Layer 8 of a small transformer language model trained on English Wikipedia (16 layers, counted from 0, width 128). Numbers have three digits each and are written without spaces.
A neuron adds its activation times its output weights to the MLP's output. To switch it off is to set its activation to zero at one token and run the rest of the model.
A neuron's activation on a vector x is SiLU(gate . x) times (in . x), where the dot is the dot product.

Input weights of the MLP neurons that the questions are about. A number n stands for (n - 500) times 0.0017.
n0 gate: 517164516604366448493420598597417516568611513762581373413529551380417513336679546345349543655532736653676288465446414484543547474570522516450487622412664569418545437529405536585400440467412462507443424464544534597532438228488643481320422547303387363453516506417620490547145568364487750432507474695464510520305402452569590654494515516296572449584466438503399571516739460537487409483367
n39 gate: 351393604690587668458471578571493530353325661431296608549605479308590440544349711421620500572473447665410601513503741480497542612486467637628486404349587500412547387443592313656390331562440428521382695377588560566598357621522583493429443448401547527358490360660378626287453597417588353706493575552466705365544394497829478416322705589449639510633567527394483459524490382382545733524675
n45 gate: 378616588644722252258500500514600626472431536475493551642348581182517526575611386411468374609424556475479219301696507444325387592629630578414410553500583536293563518566360652581486590594319421309342534272562566598384589581421370553383297598503468305518422622475452504645422591367461430666640361416486610194458445556571436446458434483539592535717626482493567359602554605449263391453711
n49 gate: 484518515550443339500480534378683424552473494323515443509460554451449383457643404534478572468524497509232409533500336561437582349410612253675481469485520525415293367575570666522664519629543663609512386451443497427667512646486516726583337638512500451572580557506551509611289509478393648558437590450481633403552436579529572258427520333470497506388487436685430256668608648412400674413387
n50 gate: 396333570411435504703512360620529496555593489578409398212231538538514705400649547507633586391597692390652419308622650617288390445619461519575698578557441537534412563626427651442412410575790422455521668485264412326398733463654594591559419481418555537568595500395357474023460507567529482570224611530646456519460592543412457315449695443460526464511577526306441375647549282353399529366657
n58 gate: 519300630429468536500649651420367587449521779354683477560540352688634333485485476570370510714468485734475581511568532211541466666440546433447511711329535388616756459543619507780560459376486500410450410433569684303412433412534568591721527447529580574523460435470347585447434642848434355584196315492440463616430408409493653470471281718358644518549335603425280584533588500153608463500361
n69 gate: 500561774431414487533545477429357734326586661517621367344542446645420490569464587598497683435443606500545572450611544574621440588566528441431559507475444428373497526637558406551621523530530550153308528546679507517397392400633384351497520470376697695600646410493768696469419436374565478474619658721510356510562449574450514600364352516332363609509520526402432387568680527620434374398639
n88 gate: 606464625300550324545373478658710418586783540522434593451584489359396669562526477456570445500375519525311416619366550410283571216622724409314448577416387526544355522650326609568545544533497454330560430493496579612500522478581775507827549377429489576381391575522581358448279464437789461692648511549378551337583410475479345515532223352529369618594386656461442402518510586213555706702402
n156 gate: 504274572517444359522561325429427317542420471529408650510382703672633445525428700500860326440384672425655627590528601361530699500547379464611373453417496724371738558395671579493497543379361687398424435421300452371472579610420485607611418398291418571405243595423410597486596334576607591486646604482587392485365652482431485452426643389482368454558604685357639671706639372419565404457759
n163 gate: 631443526516540480514417493581626503463566620421494441406456272667420493298514507418565405496626560578423513759460678729607591493762562517444428466484551617569564353304564653458500497351686539462539623725521338476759589443582597311524574594470500768448355510639553653610632430631362403500264514406572507497409553373438529472470633382561432780575550483632588723696458594785648517466581
n166 gate: 433376620359443601674496469510537674500616703607445667555395560342403237493438631565449497410447543510340353260434450405579447353397654312589559538438493631497263497450493602663640707444519586431619406558384330755368579652475483733680276549440497439615327306469477660656547655414341520646478497402386579448500585560546562479497522365581449717409596534411405439625335671514517690517581
n169 gate: 321523475586490480490209487389684578526294500369569547544609350587380561586396404693407392517581438428549513634709741424408425467487535394404631620592422467537457397422335325359497513699494625507666956460449476473398540549610568457401476530487611282311464494264615526450576569460658672539468560578527437520605527409551328507500660686625642490443407507516454516586673382476336556604428
n173 gate: 628540546439558584333283474467348438507594530195440504507504554647336565425406376384657277374278613526460525360460486234628443318681507567529251507389456564541452335675519556481649466371338547462464401343565512565467519592534280500623279542590603738542570628132561347603526581477415599548584725229685358489567461694375480641541379320607366796550539533572496530648719492241440622553448
n218 gate: 529441446500696466599437444336442408466634528446530590455484555388485304553576406506450497474564487413445602470615397323500519312554714431636611541581447254433516522469425469370482475599541385468530460465455604583454535751462589488428360481363680537522584561296440494577687537421519423671594453423690428554512516506638606273450703137497463607578370709463481693298452452433430609418444
n236 gate: 437413497393543527455658588310213543380510418568468593281483444430500368554661580548565408368411828423487358441434470745453521311579441473591510456650554473431537398798630439398526329648509507281324507419664332455393595644600569621517437500572758493597534483548359632603638463579487424560645503334551659315487745440322432479537309565644480527565507483585413668618648528455538638558523
n254 gate: 423465524340600410471392356472528635444562429489544395493528238547351424511603549450436619433507430664822601415586538462723649394397703436514543362483560521604685546535529507485305693561542483468401384613617526471570836535464611629468460597521559549500703635385381327594465632654531441514489546373700408375395504677547433439566395166490824424281511395702626321654517637338632528439497
n0 in: 582571546408771450235380452503467490588344576355585430621384299513580465510666332466270455460654414466436350368523450439538542490379408651398296555645606686310561503493578687713630541476702546452318478555511415461456545470633556456517436559649449677545548533493493630607609510770531453500259548335220493549585447466379583339463601331490486587284603554663701402442344538549486510700615
n39 in: 706339527478556509428439455566559541437839445688549595375650589681422589526513531510638665362597440490422405549450335595503638410413426600605455307611404368550570284444384634576439358474503497526395527564417540333627426510559373563529470569429668471507401556572410586485525494513284450573640564484458609708312636607521541582373316528563385425454640510600510239475354490497416398245659
n45 in: 469424462416507404438251393646467847324529771480228558526466597484467417534459662544635516557539574460592500448324536650584607487602623449380568365584342822659513456704573631493599619442257448561481507520385577731713500363404575513527434678438670473527557227524458557513520513405457632594633534379578696486406670523539711527543403500527557549420542624467627423543455356524517577425430
n49 in: 595358528718522694537514582555411529413595490613628363284431554519455513497686563460352592569423514789555441465401602562415490690447365418301473661585626401455555398336282464609428540737388519547595333609656497624678510334588376448559350624414529572503474513356395621565405603497471638262493602712450576533402497429453545577539460589448314661719483679602428458497391570527606588576354
n50 in: 398778496746548659358580369452584618522580572618600619496601550262500651606690504224440246464349433466607561369683562381594581669310326458660645576620375454559493496397406189308604599485427515561471496455395309608597413496622343548635484527284504354500391434454485372396552493500463496418556621388667338748784375489536452496548465708679646330396351358441388866612582558400374433568586
n58 in: 450596711603595514394665459705493486585708580759398224381465425572490333430591444361285325756476532376727606500557466545526461604570370431517329500350552507497606517476766414518467507546526537612487452583335489486476333349519645538320586588681521472648617517507470628444552497672569188706422340667479424384534471337440489496551490446678597632384518252611366483610562373574573717378473
n69 in: 658289375566497734381631575616383476483450462476559599484565372429470752355354489552659574471601331469615562679443467251321358373451613348483385379573518524401237264271471387343595368532449520427493482420867525613490579401557433391369557468507204445479363416388517510428449609626411507452390490391343545322404543551421716574548455617490527291520518572346366661490392612507497432497667
n88 in: 450344283401331355571508357467350468746603530415510583546606420531442560364303606566537527287353316311471591401874557442360387383489454655535519596595473641581511426407408419412440519687130333359425445378287553771500644435344317500485504455379642460481540478294720449465701467344500543628469648609400633582518565659307512564533459518565639511310554569639390613445455534399389449771373
n156 in: 648529568597606761298551634592569595673380489443553454500686538493303615440640460549373493409456457663365464370612460307351500601530644500648421455414898549407452395504329303372560708386493464689565453425766457523548302426586580707522597439554323318393556420854536448500478482458263493511245819412394526595441639855461559702589320467552314423518457578576545411459486447580568511428315
n163 in: 545523471490516623644439567523418450583595602500478462378480330570513514392439648497483264645372644477553478575389839353512362688422461382568619507513504663348493442296437493545324435479310532398526457581476500290527358523615658457419322493637394557593480764661536799561517543405317599731446463641480544650413330312539604400470578546393403526706559564523467313563360366730537427463537
n166 in: 426332310483636584511602489504462573497476586493585456514270595316510295618417603400514527290424663384322429527514262415474544489629678625397518575609659654546585325587600248600395371623585507496679364596298533438374521718378431680613348431369307613844613406525514585483641710399479416521333407609647725352574445472235391642591582617437486510422489539341493560451402573627550320475401
n169 in: 424525476381721590496546384255564511493373482577597485587704605679336290526345742559394387569475496525543375595702493467442365515408430559641677584500481640564569368625273515394291670548473599500511709533432587631677705637510258713176470403581478351604529464281394752465772460419352421475562372552367431430598651486409457802392683740540460514545553594504453554522597716459426420544453
n173 in: 328652507248297633535529496511264338652395457508478472500462548540319579739617525384681306301538757462342496541567750679579267512523426504355379542456377717475496283639460573472628500547514686336370353396524197405572357534543684527638520398504698232425339376480463504526745561547515462435521740535582654566359321379482659657656557396789300406463620642664668683569496488374652580539393
n218 in: 662494538438622338646455400515452566482358509661349737497543258609566550417410232617791523532357433554557561532544633576503739698358365362500485454535598408596367518491529552589558407537463382367642613567636513584397543470483503509463338578500418390400363503478453515546382503485370566576748558459444662667448314533383552562518523456621396410410583424482585518606480696397509533472397
n236 in: 212404503427504553504626708401367641603325572340705375455755545432285618500464539410417493553320586571479418396650409354453408611598331529122493478746212627380450377359481321466572427687407663278399477428385399721504583614467375468403391478528713450584511384617364536616521379478411602511546330452591478369639470571528527162457517601568572602397594453444543646618565482555620357544496
n254 in: 515440442476496653375515561713546440720622554256603518397608671425743670467394535247525453667299353368391613406346399243520604313329455514493813504347350733477761424556582460556531445368417465515490519587351485522511428668447430489482212507448568457548375447353545651568625646431507511561750525566522471642418660592369538592671477388746356292596552439465471604700572423614598675442561

Output weights of the MLP neurons that the questions are about. A number n stands for (n - 500) times 0.00061.
n0: 284209349510460626243752594682339333415587509452354569370790491583364479490650504772320715535763360608573543342479578598411549662717547719583337491686555436412674606460531624203684675647250367368450465434378439470765660360798297548285665555200379374376556557685613537558553726264371645522219615597509422338411432613551589510274717384436563534643492552451181718338611448633454547207361
n39: 545384247640576342528528544546460681695718452537575300450404504696449299612650339603233217628558620377372448535794684354588676578460490579539500248492707492786667552663467491460271480272476293529743446739526715407310436590428386659707441460681551400529600417358571508586654398526625594521500695371343675576324513289409476793568530714602303465429437425244877543576676527533582604354579
n45: 513513431509338450689340320453636487483297455360406674283378426529549271407590422467586804366780411708678609354460908291504592504504623408235642365662591608351288450526391487467680391384338406405420526401573467370492430585575359381354609658676492774504482573574537130536133246489428708418314470812435387525338558639306533430556771628433479541478471763644356557813456772522382666366525
n49: 255551350470443533557578379297802542470607293416574492453803606706365485508624379571407726321517264576476428586449466653207394488324777452411276580585216327528270415625571553343747406663635589582540512469601333561507444589391528489628543436447390483535594531248507258726555511626519356434409317449562478383470400614347474479678500414660485275390496317618219400508445603414743560375463
n50: 339307421430631393509447424264344464535258203418574247600644454490298626401586156609591471404515607486495509558954477232646398340549663536390401608445425535269676798514384289588395607421725448491349509267266285567452625701584392631519282407549687053361751904443295721703459392574289547431671544611532500473580434465610429460109409704374561448500601515570734334633815454523618633353605
n58: 531383409333504633452423469166974478457199819301509871510695509431611351447688670340540588401661366610477299358370416446617409433673265733763463668389327587382593721468369420587299657839742743410408626482620227159436492431661573664371405452697547534505287374577666458610685557729513334662553437495200584422378463419530201715431566234377500500405603462541679526596364258324457535558406
n69: 450633677345307675607635473277611531513415519726430622640417417500303404421777470386491453376723346650391611437397604514124750404553375521677656531311535288246360562421338242579538300702447486518538633464488500670605276725456654617296509381848613620560437326351678565255174333683540674445293364840747431513681411439649358415320663423446491587797373539532368757833449534615491284578159
n88: 509306601381526600436162528617368541396324623183469291459309825474631469582484509664523324335054734282417440515385388719664366439304438234653403676798245587149733564672538465555328413546664873552695585735593506523342641681518872621355686527597268629277560552477302540540467542553855515353537294491330385313851466589228390659531535415578518549591297470457526563326481452595621323601653
n156: 333487599543504254265483342540229658420481679188533504414575318597365542178268346286408259583443705446654590597348431597559637509267609085422667362303407360642457491602478170610642351538530409579401456339625306577349369466428536656463234356380670433549662636391742372405372625260530545386246511606684500619636157600651504500433541722596784492158525237305362492525473484504654403242454
n163: 500817297707674686633303551452505479694486541552563665385647455427505245571495833500513970667500311563677526835455379491564460517322500758491527552661369593611691436340456670860294513372597642619572429596531305573462113361606527383486411373526408471606620575399408434504738465582521554297457450204684677611330780346407695466303123272597667584656652509562492508585522468677500390486441
n166: 548531229433284560487334508652484466630567673564554479319496606332612612349744574330760568439212284313545707500321521452252443656349500583696437825663341592591470363465513600521328530340177323348697517396484550398591559262344349654740658391466529343697335348587744360619566363495530195426658481522696296605614581521387450803514186532349305690064579472474435483382557412522653605500641
n169: 659527562529577720293766448614371603466558703509550304432603366568659643328476517380746477487711297609431298247442757286393599606590290834463445365411704338579295393933777592521468217409453468319600491526500024500749460437440545448354563748823395408772472363487529412417269578461474486589504546416270757513543423739326410466543667519476572542406551272491492424611665873384340594524563
n173: 371722191442459317504661560390182500675481676320572552456572608515564610591105492851337560482274570559491340519260452317474433363646584350468404439557807440351360598563563430577334285481496306447390531641500421582678407820491654561495159449599395719625472429695437735663464683539522459447435659651482317577770742844547466654229690477557724070361555457460504572474527415478647397148390
n218: 448596585666584365473424415606408543565426525712833418430444649333721511470680515535544702584638433427652628390545637343354234607569566208367738367110458665354272379484448654665537457612627537588512532512550369749656413509473496323538395408391526609480362456409273703575452512416481430676453538332520478662485582572542681448543487475383644598508405295653644401465512416452277841551112
n236: 349598133588663561249576608198386184367339370619504579670360532569587445351397601514456763700471654637486565688479588397780486580444230706505317448378689221388412784540316746414509522524479431447358294247512630300687536242448482487675671268418234320603730718504530714550504526467374459254461329294429521681599473601410681437417514702744564682383436567477401470681671321612530196672381
n254: 685712524836550519491474522533637684630644401629659509372441564450671878598326183363388598559622513630803781529437553587461614630474816281741653620649539374519527405536532561600382474461552448030412582469593391597616627609539597402558564225333603906514529410414723457445536633697646560736628311722527631338531240658123666544544302152376629564317491384404395302544641529595654361693461

Each question names a token from some text and the token that comes next. It shows the vector x that enters the MLP there. A number n stands for (n - 500) times 0.0075.

Then comes g, the gradient of the next token's log-probability with respect to the MLP's output, scaled to length 1. A neuron's effect is roughly proportional to its activation times (output weights . g). A number n stands for (n - 500) times 0.00079.

"oc", then "ation"
x: 730694385266439465614741604607666520392219391474173578592599618160613415349583537666499343469558512418523467411569657477392618567349340453439614335692789507593621534362356526672582331691418653505507410421256555495483377337352341403583593619423874535620513534297603263453541466496386328284560665120556440313700475634588640763350512437409489350528596389407295539475245408482455343396462
g: 745473437419342678643486481751610580428650546557566367566372568515758477333654377543542563420447322354595299585491539531618629553334303602392434389661686484377478349594508433590365477744514502452545446613478542472585570375619573583512803411387537493538581561592554615563609509440606474421577399670568534470416592527484332494591434286523445490593708543321406512405703421228463496390334
Which neuron, switched off, raises the next token's probability most? n45

" e", then "qu"
x: 474597471284505657533695626484694505322481394488258395694632486303563376540586313403368381490356580217678827377607587383328410488516515503353504411444739541442537241555424503564542363894632662578525558612370671577492534370386628453377573660481683457727596412510581533632565350537504512203588590211535642361662455429503788711572408315408315581523594370514182248434333248563434428652607
g: 467449576473680472518440481351497474422482561530588537320593648609947324327640538717558458338592534549545464462413539505543360430603408367534308420446438579474411431449445295378335525567598433494477550437520541397548505386684469448406500567471543478777576447334573433707378455471510583475499650555527548579606375233553436273578486478577456813379468532749432605734523423512611726447438
Switching off which neuron hurts the next token most? n45

" from", then " "
x: 672512354283456577793723657531616518347363471397361447702577533429565511452666489395328447636415764233385633509603616391426439394401616461545701480685738571595664294236577459735584518700347621852384690758441633370595499274433585423631591461470672508864375615594626465630418321590317430250515575292364364455548503550565505618305496508554340569584524337623224493474395500390525500335545
g: 468610392342494355570467501380346613478380394583432636477578449445469416439317480510512518495522426316690446604340466356506587602519548516432488753430540444404468284607385439372440508485637256669637228377373455545477587455547539431728575505436312572610497446625610331349581592767361664617471523681600618555391666529432572571385539443530582662692495676649562640650576275544298420579422
Switching off which neuron hurts the next token most? n163

"iv", then "ia"
x: 611474438313592500530655848491710479232312571321395790720659517266388422331531559453529335467619752476555562460552681379292596511475337384339566255480719414585601590520231563641491519633408575630546563687432515488566261250485602363536535521285465520664513542556744410633508293621346602228581334302392316549663443364619607858330545418493425422447690362574205321604389425659572336387608
g: 605449601524468332445353488522450321639384526694698523430600509402329651608571398575452643636428671611510569709587405583381559610505485307455453689661378684516736571621772614543404518377468500529487294385577478576492518545567376260618542567510627570646466538515624467695335362460566649642622619534688520706554597284443613518539419653632599614548549273627425526508636552426483459396482
Switching off which neuron hurts the next token most? n163

" m", then "usic"
x: 588610397251542697554858604294561577401488522357190644697461690291500513506620526607367440558699708268459811502532533343359574359471586419442625257569799457541669423403382525682613434720481644576504709494269697414471446401439481505522465567499731544616569645432767310524572404568353612208420428256425557381712551428522661651550516326546384454528584300409248405380334511476576531412555
g: 490530592341493466464599364654664360550402387604458624651531483370409563421394414283404420599541527570463524580614275376635292496576552488658423570403478320602687609506505516345466337436359432547398579451238497473530445546588249520498610502300514464555511284273362569335498587515385555285459459692442384501583378562719700485574636468473520337467442598725651490451588297588530717589391
Which neuron, switched off, raises the next token's probability most? n166

" app", then "oin"
x: 526430452337448575603515669504747532541374569515242464662598591220700612260552651503384457358684715295318490494500680512490613504522397490505564460625762402612658279513392451737464318709461875528507572459335597330563396486259479233467414661520722622679354578565577343487800258628296570404499415202261358341687467542499640676392425457392470371604694425760229286547396466610500413490528
g: 561479392402626510715431511454271592315519559537547526562400433740532516298418354294542673627500369381447657719378506717468489516556335496548503538416380626478327493416622459693515507653608473382374479529381430390472642585712570494478308409426660533579539473297370353615627403542337419295361486474452629329460480538627538462335511571603444627565506322520523576684678255423400365545367
Which neuron, switched off, raises the next token's probability most? n39

" o", then "ld"
x: 555545371253473601611744750503451528340494328444419562694626435396532464596578408460524393456618434226399678345623542402468421491444447594288652371591801569652589225609558429552616435679515609559525659623437652584465575313208524468555510575351672639682417386475685364582622353515417415176554398126567530277676484632430665410408457204324271525390504395617195271629397618680520497717585
g: 440438542651552280477385644438509538416505406562649574343713350550621526652453565562505513444590504534348416412337551631583513430391482750509358402424526432390474536605388465481328626639459412481385476542285346458481356533537616550389679518481438531686547827343611387609277474394509565515480499309559718688326509545366578370447291455418320687636628475611543621674636585575441343354584
Switching off which neuron hurts the next token most? n236

" in", then " the"
x: 579544461342548641728766579490517404474537492549269506729595635234622512366601291488389373390404625250342570616577620365377595366345510518518554446501808562572622358316434550762562334640422670744712718704311697480474434206355654425550550464394678445800392532584682481647578344596451428196503536314406389346606549522542628710465425454496443608458576243476161501415309402554541583463590
g: 357697543557400770521504335700558417596647675400676547467445574573430354376653519499516567477443404583345510594621465518449508242495625615544585576499460628581335537545656506456306503366489390531515587547790480379426588613359504491505551408418670526552518530525359656778574496450282422600487554358232375580470503575502413583501661584380565575427565440423462469485649581319691668506834
Switching off which neuron hurts the next token most? n166

" p", then "are"
x: 579597383295631721708741658324673672380356427408278613635549627387611360378542475561365465507545694238438819469550695431443680431475418470380470357608710395631611463438455501553693436869563556695530542586212694577493484350351579495450427515508680614627398486435575241634505306514388470157502581277398545479583523436634604667437471324521369571621530271486140440605360409556616352463332
g: 671385409564520378588388381660462465370540491598563317598440239322541527664524636595496548607473568592762651482405471491403409677402561326594435431330538433474200502428490460490497462624293663657355455607464271417393390601551623529436427552575467465607562482590501680479472356534249448530513556424378499425453912554571451517483585570563392396459298417603482406326298414505362365514537
Switching off which neuron hurts the next token most? n218

"ath", then " of"
x: 504487427216494565654721634560611254239230494444384611639456582236481425497797390371397434328612582493651727410545738450365545380519433640443435398596634557529713445355451466691485217509502499596489617707354598246448538336407425236466582479382638517681501449394787358710644410575323550278429354359403340457615538323679677696322509298450476453228695455461169447595513437522561224404551
g: 581636538499399489404374670530625437644366364572560424447657536357529486408699497647648497547353493237373567221323522568344532499320570500417593479446419630402437491536450540453506567498341504340332364604374423350744685547700583377422649489435533526394559738477588418352515505387458512641239426520487525588385420499339320532572711391578373671667479601468356511331520430536520384574701
Which two neurons, each switched off alone, lower its probability most, in order? n156, n0

",", then " he"
x: 571543368169600452636527673527642408406342227530526560845584647200578564539741462274492324587522641349448594491568686369370412352548605501429707252512807379581597516520423519697449451664487530825636645512377594551604239322224645492586578599361662476671466434528737408664375173535460542263515489419427447428679586475517630625272419481444382421604501221595315482591445393596464415522541
g: 385599598518462350501534383504521354466432535425569510597484277458569630596620490396490389679539594446586627358492409408689674714315592474637559410492600602507355482781431599701332409460529521677413423533632458560319543559591589573480497418673480597413447816477264412447697609498486361606566527619475558404448519381438414580349597356514387350421713471575542601653332437536417350831520
Which neuron, switched off, raises the next token's probability most? n88

" by", then " United"
x: 587576380263433641669775583511578463262353487388494485760431681336636651401609494527350415544472752337468577598617701379415507422359699531469562506493870535558751342243407579685521399603476540673544644803397654463631603298318501338599509583307877372659442499362589508691396310615365436225440507294437375441625615729488512601361442501475377435462493316610222351467274532422587482415605
g: 594511488447672406477450624420537544425514365681594660532442742410267658498418428569490504488521498413521823425551505579676419457373326401271510620473499445361565465269426295586649680451462477444283494515446621679335559395490559575579333532426573446265665528424519514428745514577384605476466415657841513442520359376591693449608465528574424509557290592492489475541495608700390593528544
Switching off which neuron hurts the next token most? n58

"J", then "A"
x: 784433517212500530633655722553499694413173380377449632585386521288613607586569660593445335548627605317614735557656700486375598355519474585365461388305755337574706455416393464741624573684535519511412642625332776464442358234323522589452558527373742501658480430366594340652435322474346676292589446352424415419665411450505588681391323446405420324618654304534327498541507427540615325391502
g: 667541467510558534380487498314593504587671478547637415458467435765651741511404451673579567519517573311326446463332598491511573403508637635514291540496500472393460766460576574359466577484323334490268531446566460643370325327459598600476387382633491617275445458411544474293447535403604377585530713473763551648740434655681621396515559558387580557588391425286540479528594502477667392436476
Switching off which neuron hurts the next token most? n58

" l", then "it"
x: 537530421289557702754773623366707468359441359495192413553509560417506592376508540499366471449558685270482776569577560383329691393513672496264650312503794461591606405386288505538670298681452575676567581552315683399427360422480547613339654604458651561665548557522692339410520393519468604242649471257507514277657355461594688808512585172462541553419599440512120379540316480571438469482611
g: 591503561563460404506367361445620491532591606496634344632349264486512552565332318435334550471493448354589537458476559562423791668476500624582608541567705438550538598441450601676485331585390621494694575647638347351685479714381513597466679357350527774358635488707407668423579530427568519551574463438558536471335444316411581510537486388461296655512461436321534656499428493483291554562748
Switching off which neuron hurts the next token most? n49

"res", then "ident"
x: 628491522288548492861759603362704494457355431399231676721518684239724549369546493659472183386581749276569576206506596486290665467274435434447732454480688364614461425442544605534545391754510641654509554534371582447487431453406453329409398403417921549745427512488772444512629311499425507470576684225318387478695418391486544656305468344467466541432518264456205534635379439558692470484579
g: 710255507568323467436345483502503470342328390753483477511532220649534603463583436529556332527514583413474608558492642261312325522434430581422370411403318609549422512460569534430535568676581607503459560295587385415343670454441593502393394237554436387527519471410409745469480593560306316506554644484441507381452662516677530423486497329376511645502423394476547480474699679416364238607500
Which two neurons, each switched off alone, lower its probability most, in order? n50, n218

"ent", then "e"
x: 640567457333594475590792712726640300420369367520251768711568567351512548557520591510600430467558558406509753541643882282304522516391417556477633279571756283663733458301288630598360414755662697558570702555422511307634436356449402250529668468364558439724525620587740249592316564615484533465628501171374418389597584377487605793427397405539491556602603395559297368577495531401677445364532
g: 421527513423457546551369631519466654543377404546575421291580512377455569542401308513271579472689342360774406630500557441679446457386534590584556610609567424555591465561546641618575602463514587196507615402507535497242477504472477347617326545533420459584568531622711385562512610452652473555463431534472497486637422428518467596636335576561771612332494716436415267539495260250699358338448
Switching off which neuron hurts the next token most? n69

"l", then "é"
x: 649475450290585624625682702518567399450350425604335626535695664430558620471442475481450329417345617351635701421661676443355779389399484703280631422499873550395683371631450365677483441716431569622544660508459557595313438287545487347579887608531534475683627499395678484626449284432374554203572373337281455308632478534726623849394400281373330313402455405423215363542346384566473384393578
g: 502455635464371620359577650438568652495299515456568530496568532625557538593549262410412589492786649637602549651695586514399558731579414550409350480470575292465274574454273342460618406551490370344462676496632512357368564471525504574314395693526492505496642325417640546347434495385487470546558337520591542436518447475498666622537425714413361510342725375772655478577586610655406460430484
Switching off which neuron hurts the next token most? n69

" dec", then "id"
x: 556573431403400626793666678455533376372424519493363482710640465344623625434517655495632338380662492319498607630531868556411540577323376532467614332462730573652686406469275507773507409616573672732564543562394568588607540351249521306482336548521688707866437714450717346549735471531354529254503632328610496393545467634331647409365504111489498456274707327535253369692365526664545449459610
g: 439411639383724401458328814459417551344612360429571524627330510542458563597652586614688602493580465400666602346602503448387485471433538595483345640591470415549553622265517531559620291612660564314577558220581532326734646505519522361452555527627486569347501453540411305660484511469525349356499510558351480461427536350648550588404684335536518566376587398547540409324263379505423656461441
Switching off which neuron hurts the next token most? n156

" M", then "al"
x: 693511311167438620590825598356589444373301459316324658681410657413582616605482411495330311641717665342513745464498706364374484352518591523468466341582822384567631472422444532725642574666469663680499667542234798577453383293403558468624332529546685482696609548378565455584493455582434528242485402299379574491601619385594691653433503410557426562553574358392310415391369456496554511362539
g: 483568378341396527224875636654405624418538366470550598222721365376513561408440513536580450709533621499491431479284553530346566421659363432420574536426501325494377476486588701355448593390527545677335397493455466398475409430336501310642410558379360558416553422551569382481506608372665438508641467338595451451632579449727409387496333481531391571493491349561659322469552563639543327525435
Which neuron, switched off, raises the next token's probability most? n50

"P", then "B"
x: 691548453222603628540752550395661551410248325520415665638516646305717517402563246438359396512646673342486614516618682317424602328473397556325354411551829420546555550526411629704597516841430511764479503474302743520477521220358547493392562368389518554589579529360472331622598407501390459395492492273362446407704495406554654605381372368469356461727527315473208351559387417471609213310463
g: 512603370483611466609426492328433435415416389577514278493440593556601836591419579598665183559456693421413333493480373317411352406614467686549449529368363488381713530778499499508442456381355480358546503509663500574530337331433598423385423442566589623509617379667355509496461425597507445331531454473703479310430770528526553342520534525442461705484517415378471340352625532309530563590540
Switching off which neuron hurts the next token most? n45

"ed", then "ic"
x: 517397419227733559709726502478578410415370395448470519709481499373680555486568515556311385339367681327512671608459737490400714396305392519435726394768836420590670386500527297552637378680594531496569485617321585389438474355292588433474398450374670458631429492349635331671423320457332495320662469157457250533772466509566878617486564148365545520263630369579312399554410580542481557407672
g: 396737437477461362405466391445707271622635511503453576464445451562659316389365658472487498542494531467416616268517670471386411412296418432386715604508528407429380642654431370451590558350411502398489646525598318614524523523485506614628464523284432484467740505458560462561447284358379384590335539650595433551496429395455650588567775683709565396477526387549657468657322343582540525301373
Switching off which neuron hurts the next token most? n218

"ed", then " a"
x: 580485377311623530649730534583677434401417318462414715696599496421528617601695631565388441313343685367408703538606678382280599427297430583451594236682833427634580499441446402575567439664628566665604602595478534322541439368320473297645553385369782373520435587381751370748449293565459577388594570026459361428810509462547870681471462396414441467415700299675297510509436499515564349494670
g: 579525482447545567431502497445316489321324566565684327605551569659501590446574536536543535435555717501505436565622480542499383434291734481482595594410465470599461430378694589488616302603664500679575481603655545696451763582408547596561510485396739492472358382645154633395446502420481620592608585531282626528694610561592496531562673353381567481291362401450473711322522586361640547573552
Which neuron, switched off, raises the next token's probability most? n45

" s", then "oc"
x: 588580405367642748632801646292647538379443450377233497769565673320490435399651509759449273396523620330488666523582585457507557370515565426352534330543886501620647392427292458673534365672556626596532500625365712434533528346306555451361609550459780548748534620531673321650645359485531652213500613406386423461770432493683636602474376354360517540445585383600143467527318542499656575537524
g: 317351611468394484392523405581573370279497643566643486409589403498686513348501348301676439384470546563340528417857608573545492612619558444453417525538639812482544394424604499603491525343508586473352432537428514626500279578525434635463527581433650610460416650478408670333516630475448504586776555275423519491470572400659508635537615498445761521640173531428481561412442502522369592461562
Switching off which neuron hurts the next token most? n254

"ing", then " A"
x: 561486599152660616625719519597804395309333442507359612832654735309461582583653525585334331426407680491662671566581713275311587430282611533468641397590628421692603439384474544595438428670515553745595705515450555200575535458357513306498616617422774386692407546381622457709445369567475487374591569113345426454687506508614638667390435331479486483500766319605305418551343577449693582561547
g: 739427445526456448462501616503436498333249506634499287557434349414540713413557592673540417607367640590354414377490491392676405594654531534349417380254499403494554633453556614510499389587579429500341557321297431187444381447715472312376361605564422653358747465418334592390547533395583402375576437480603528447548549570579511519581293541522389519411459547571364368345533529324303377424525
Which neuron, switched off, raises the next token's probability most? n254

"ab", then "ah"
x: 719518433273457543682600503506497500402220459484504592569555633179520415452408565485404353545477664388576553509555604303278543493424296589401502298579936576521647338428345380612744559737500492549597536644427538442297254356294417390487582418390753555688544424417871392642644280391450518358345483391125561392888449537624694512297598352377435378594673558226292393606443340537466468405526
g: 288287557588424592446449498378317386387353315497382519533567412585354539383212522481564658515630483297354535464754585443616456510609556439521255375508597382635588567550579508504640438414607600643346388304580435567502465701699496369328454339475547489327554417487564400607578619511489535556499714575610417354509399663362552421672548741490748585551419692420426344407447575478509539597490
Which neuron, switched off, raises the next token's probability most? n166

"al", then "ay"
x: 735559425365751454622751630580545375356358428416344606478638649324527537287535453557566348662611720405493646295542716410299529505467605541258669353519771261502534384464342619750635537806568580580678695612338681571579338290551468314501668430550625470613643506433621626691371352558351564272495492353490484450710463463686852703250426205435366428500469499446164380453408466536468555394541
g: 655500535504532428440507202436619429325542659547593549658452501611355457368486617511495848545548523505601554329765519516548623537638594329547506461336542520358502530356525641374347775598502343579329402260529311547647544449554353486371678334596534518498593488735395544616617499364499483484514665623477653390495637642366420435544420354354448447596478685603436449632404535372587469433587
Switching off which neuron hurts the next token most? n88

" of", then " Ind"
x: 638505513217700570733894564649532496321560444447416512782739616372505488404741495552425368507456697455427613480621720365516584452411662445477610435584817495613681475265409662715509446558520516618685714686232615419563500270389603500465647433223675512667429517486544415671595193631432324285505551257444379350679548584660478635342564285388490497492509398589213316528534392507480471271593
g: 551315493483529457216560742428481486383483441478539489596502478412526495426214423507440517444498523629543521523657644374629536357505286231467366717470384573322588489510327549588553467597319637688518546534492461601400524554437305435427462372511533542573556481673561316243349356653501548367287399563644440537536556501304695571500360478662612533606285247496481611596397352614454493449628
Switching off which neuron hurts the next token most? n156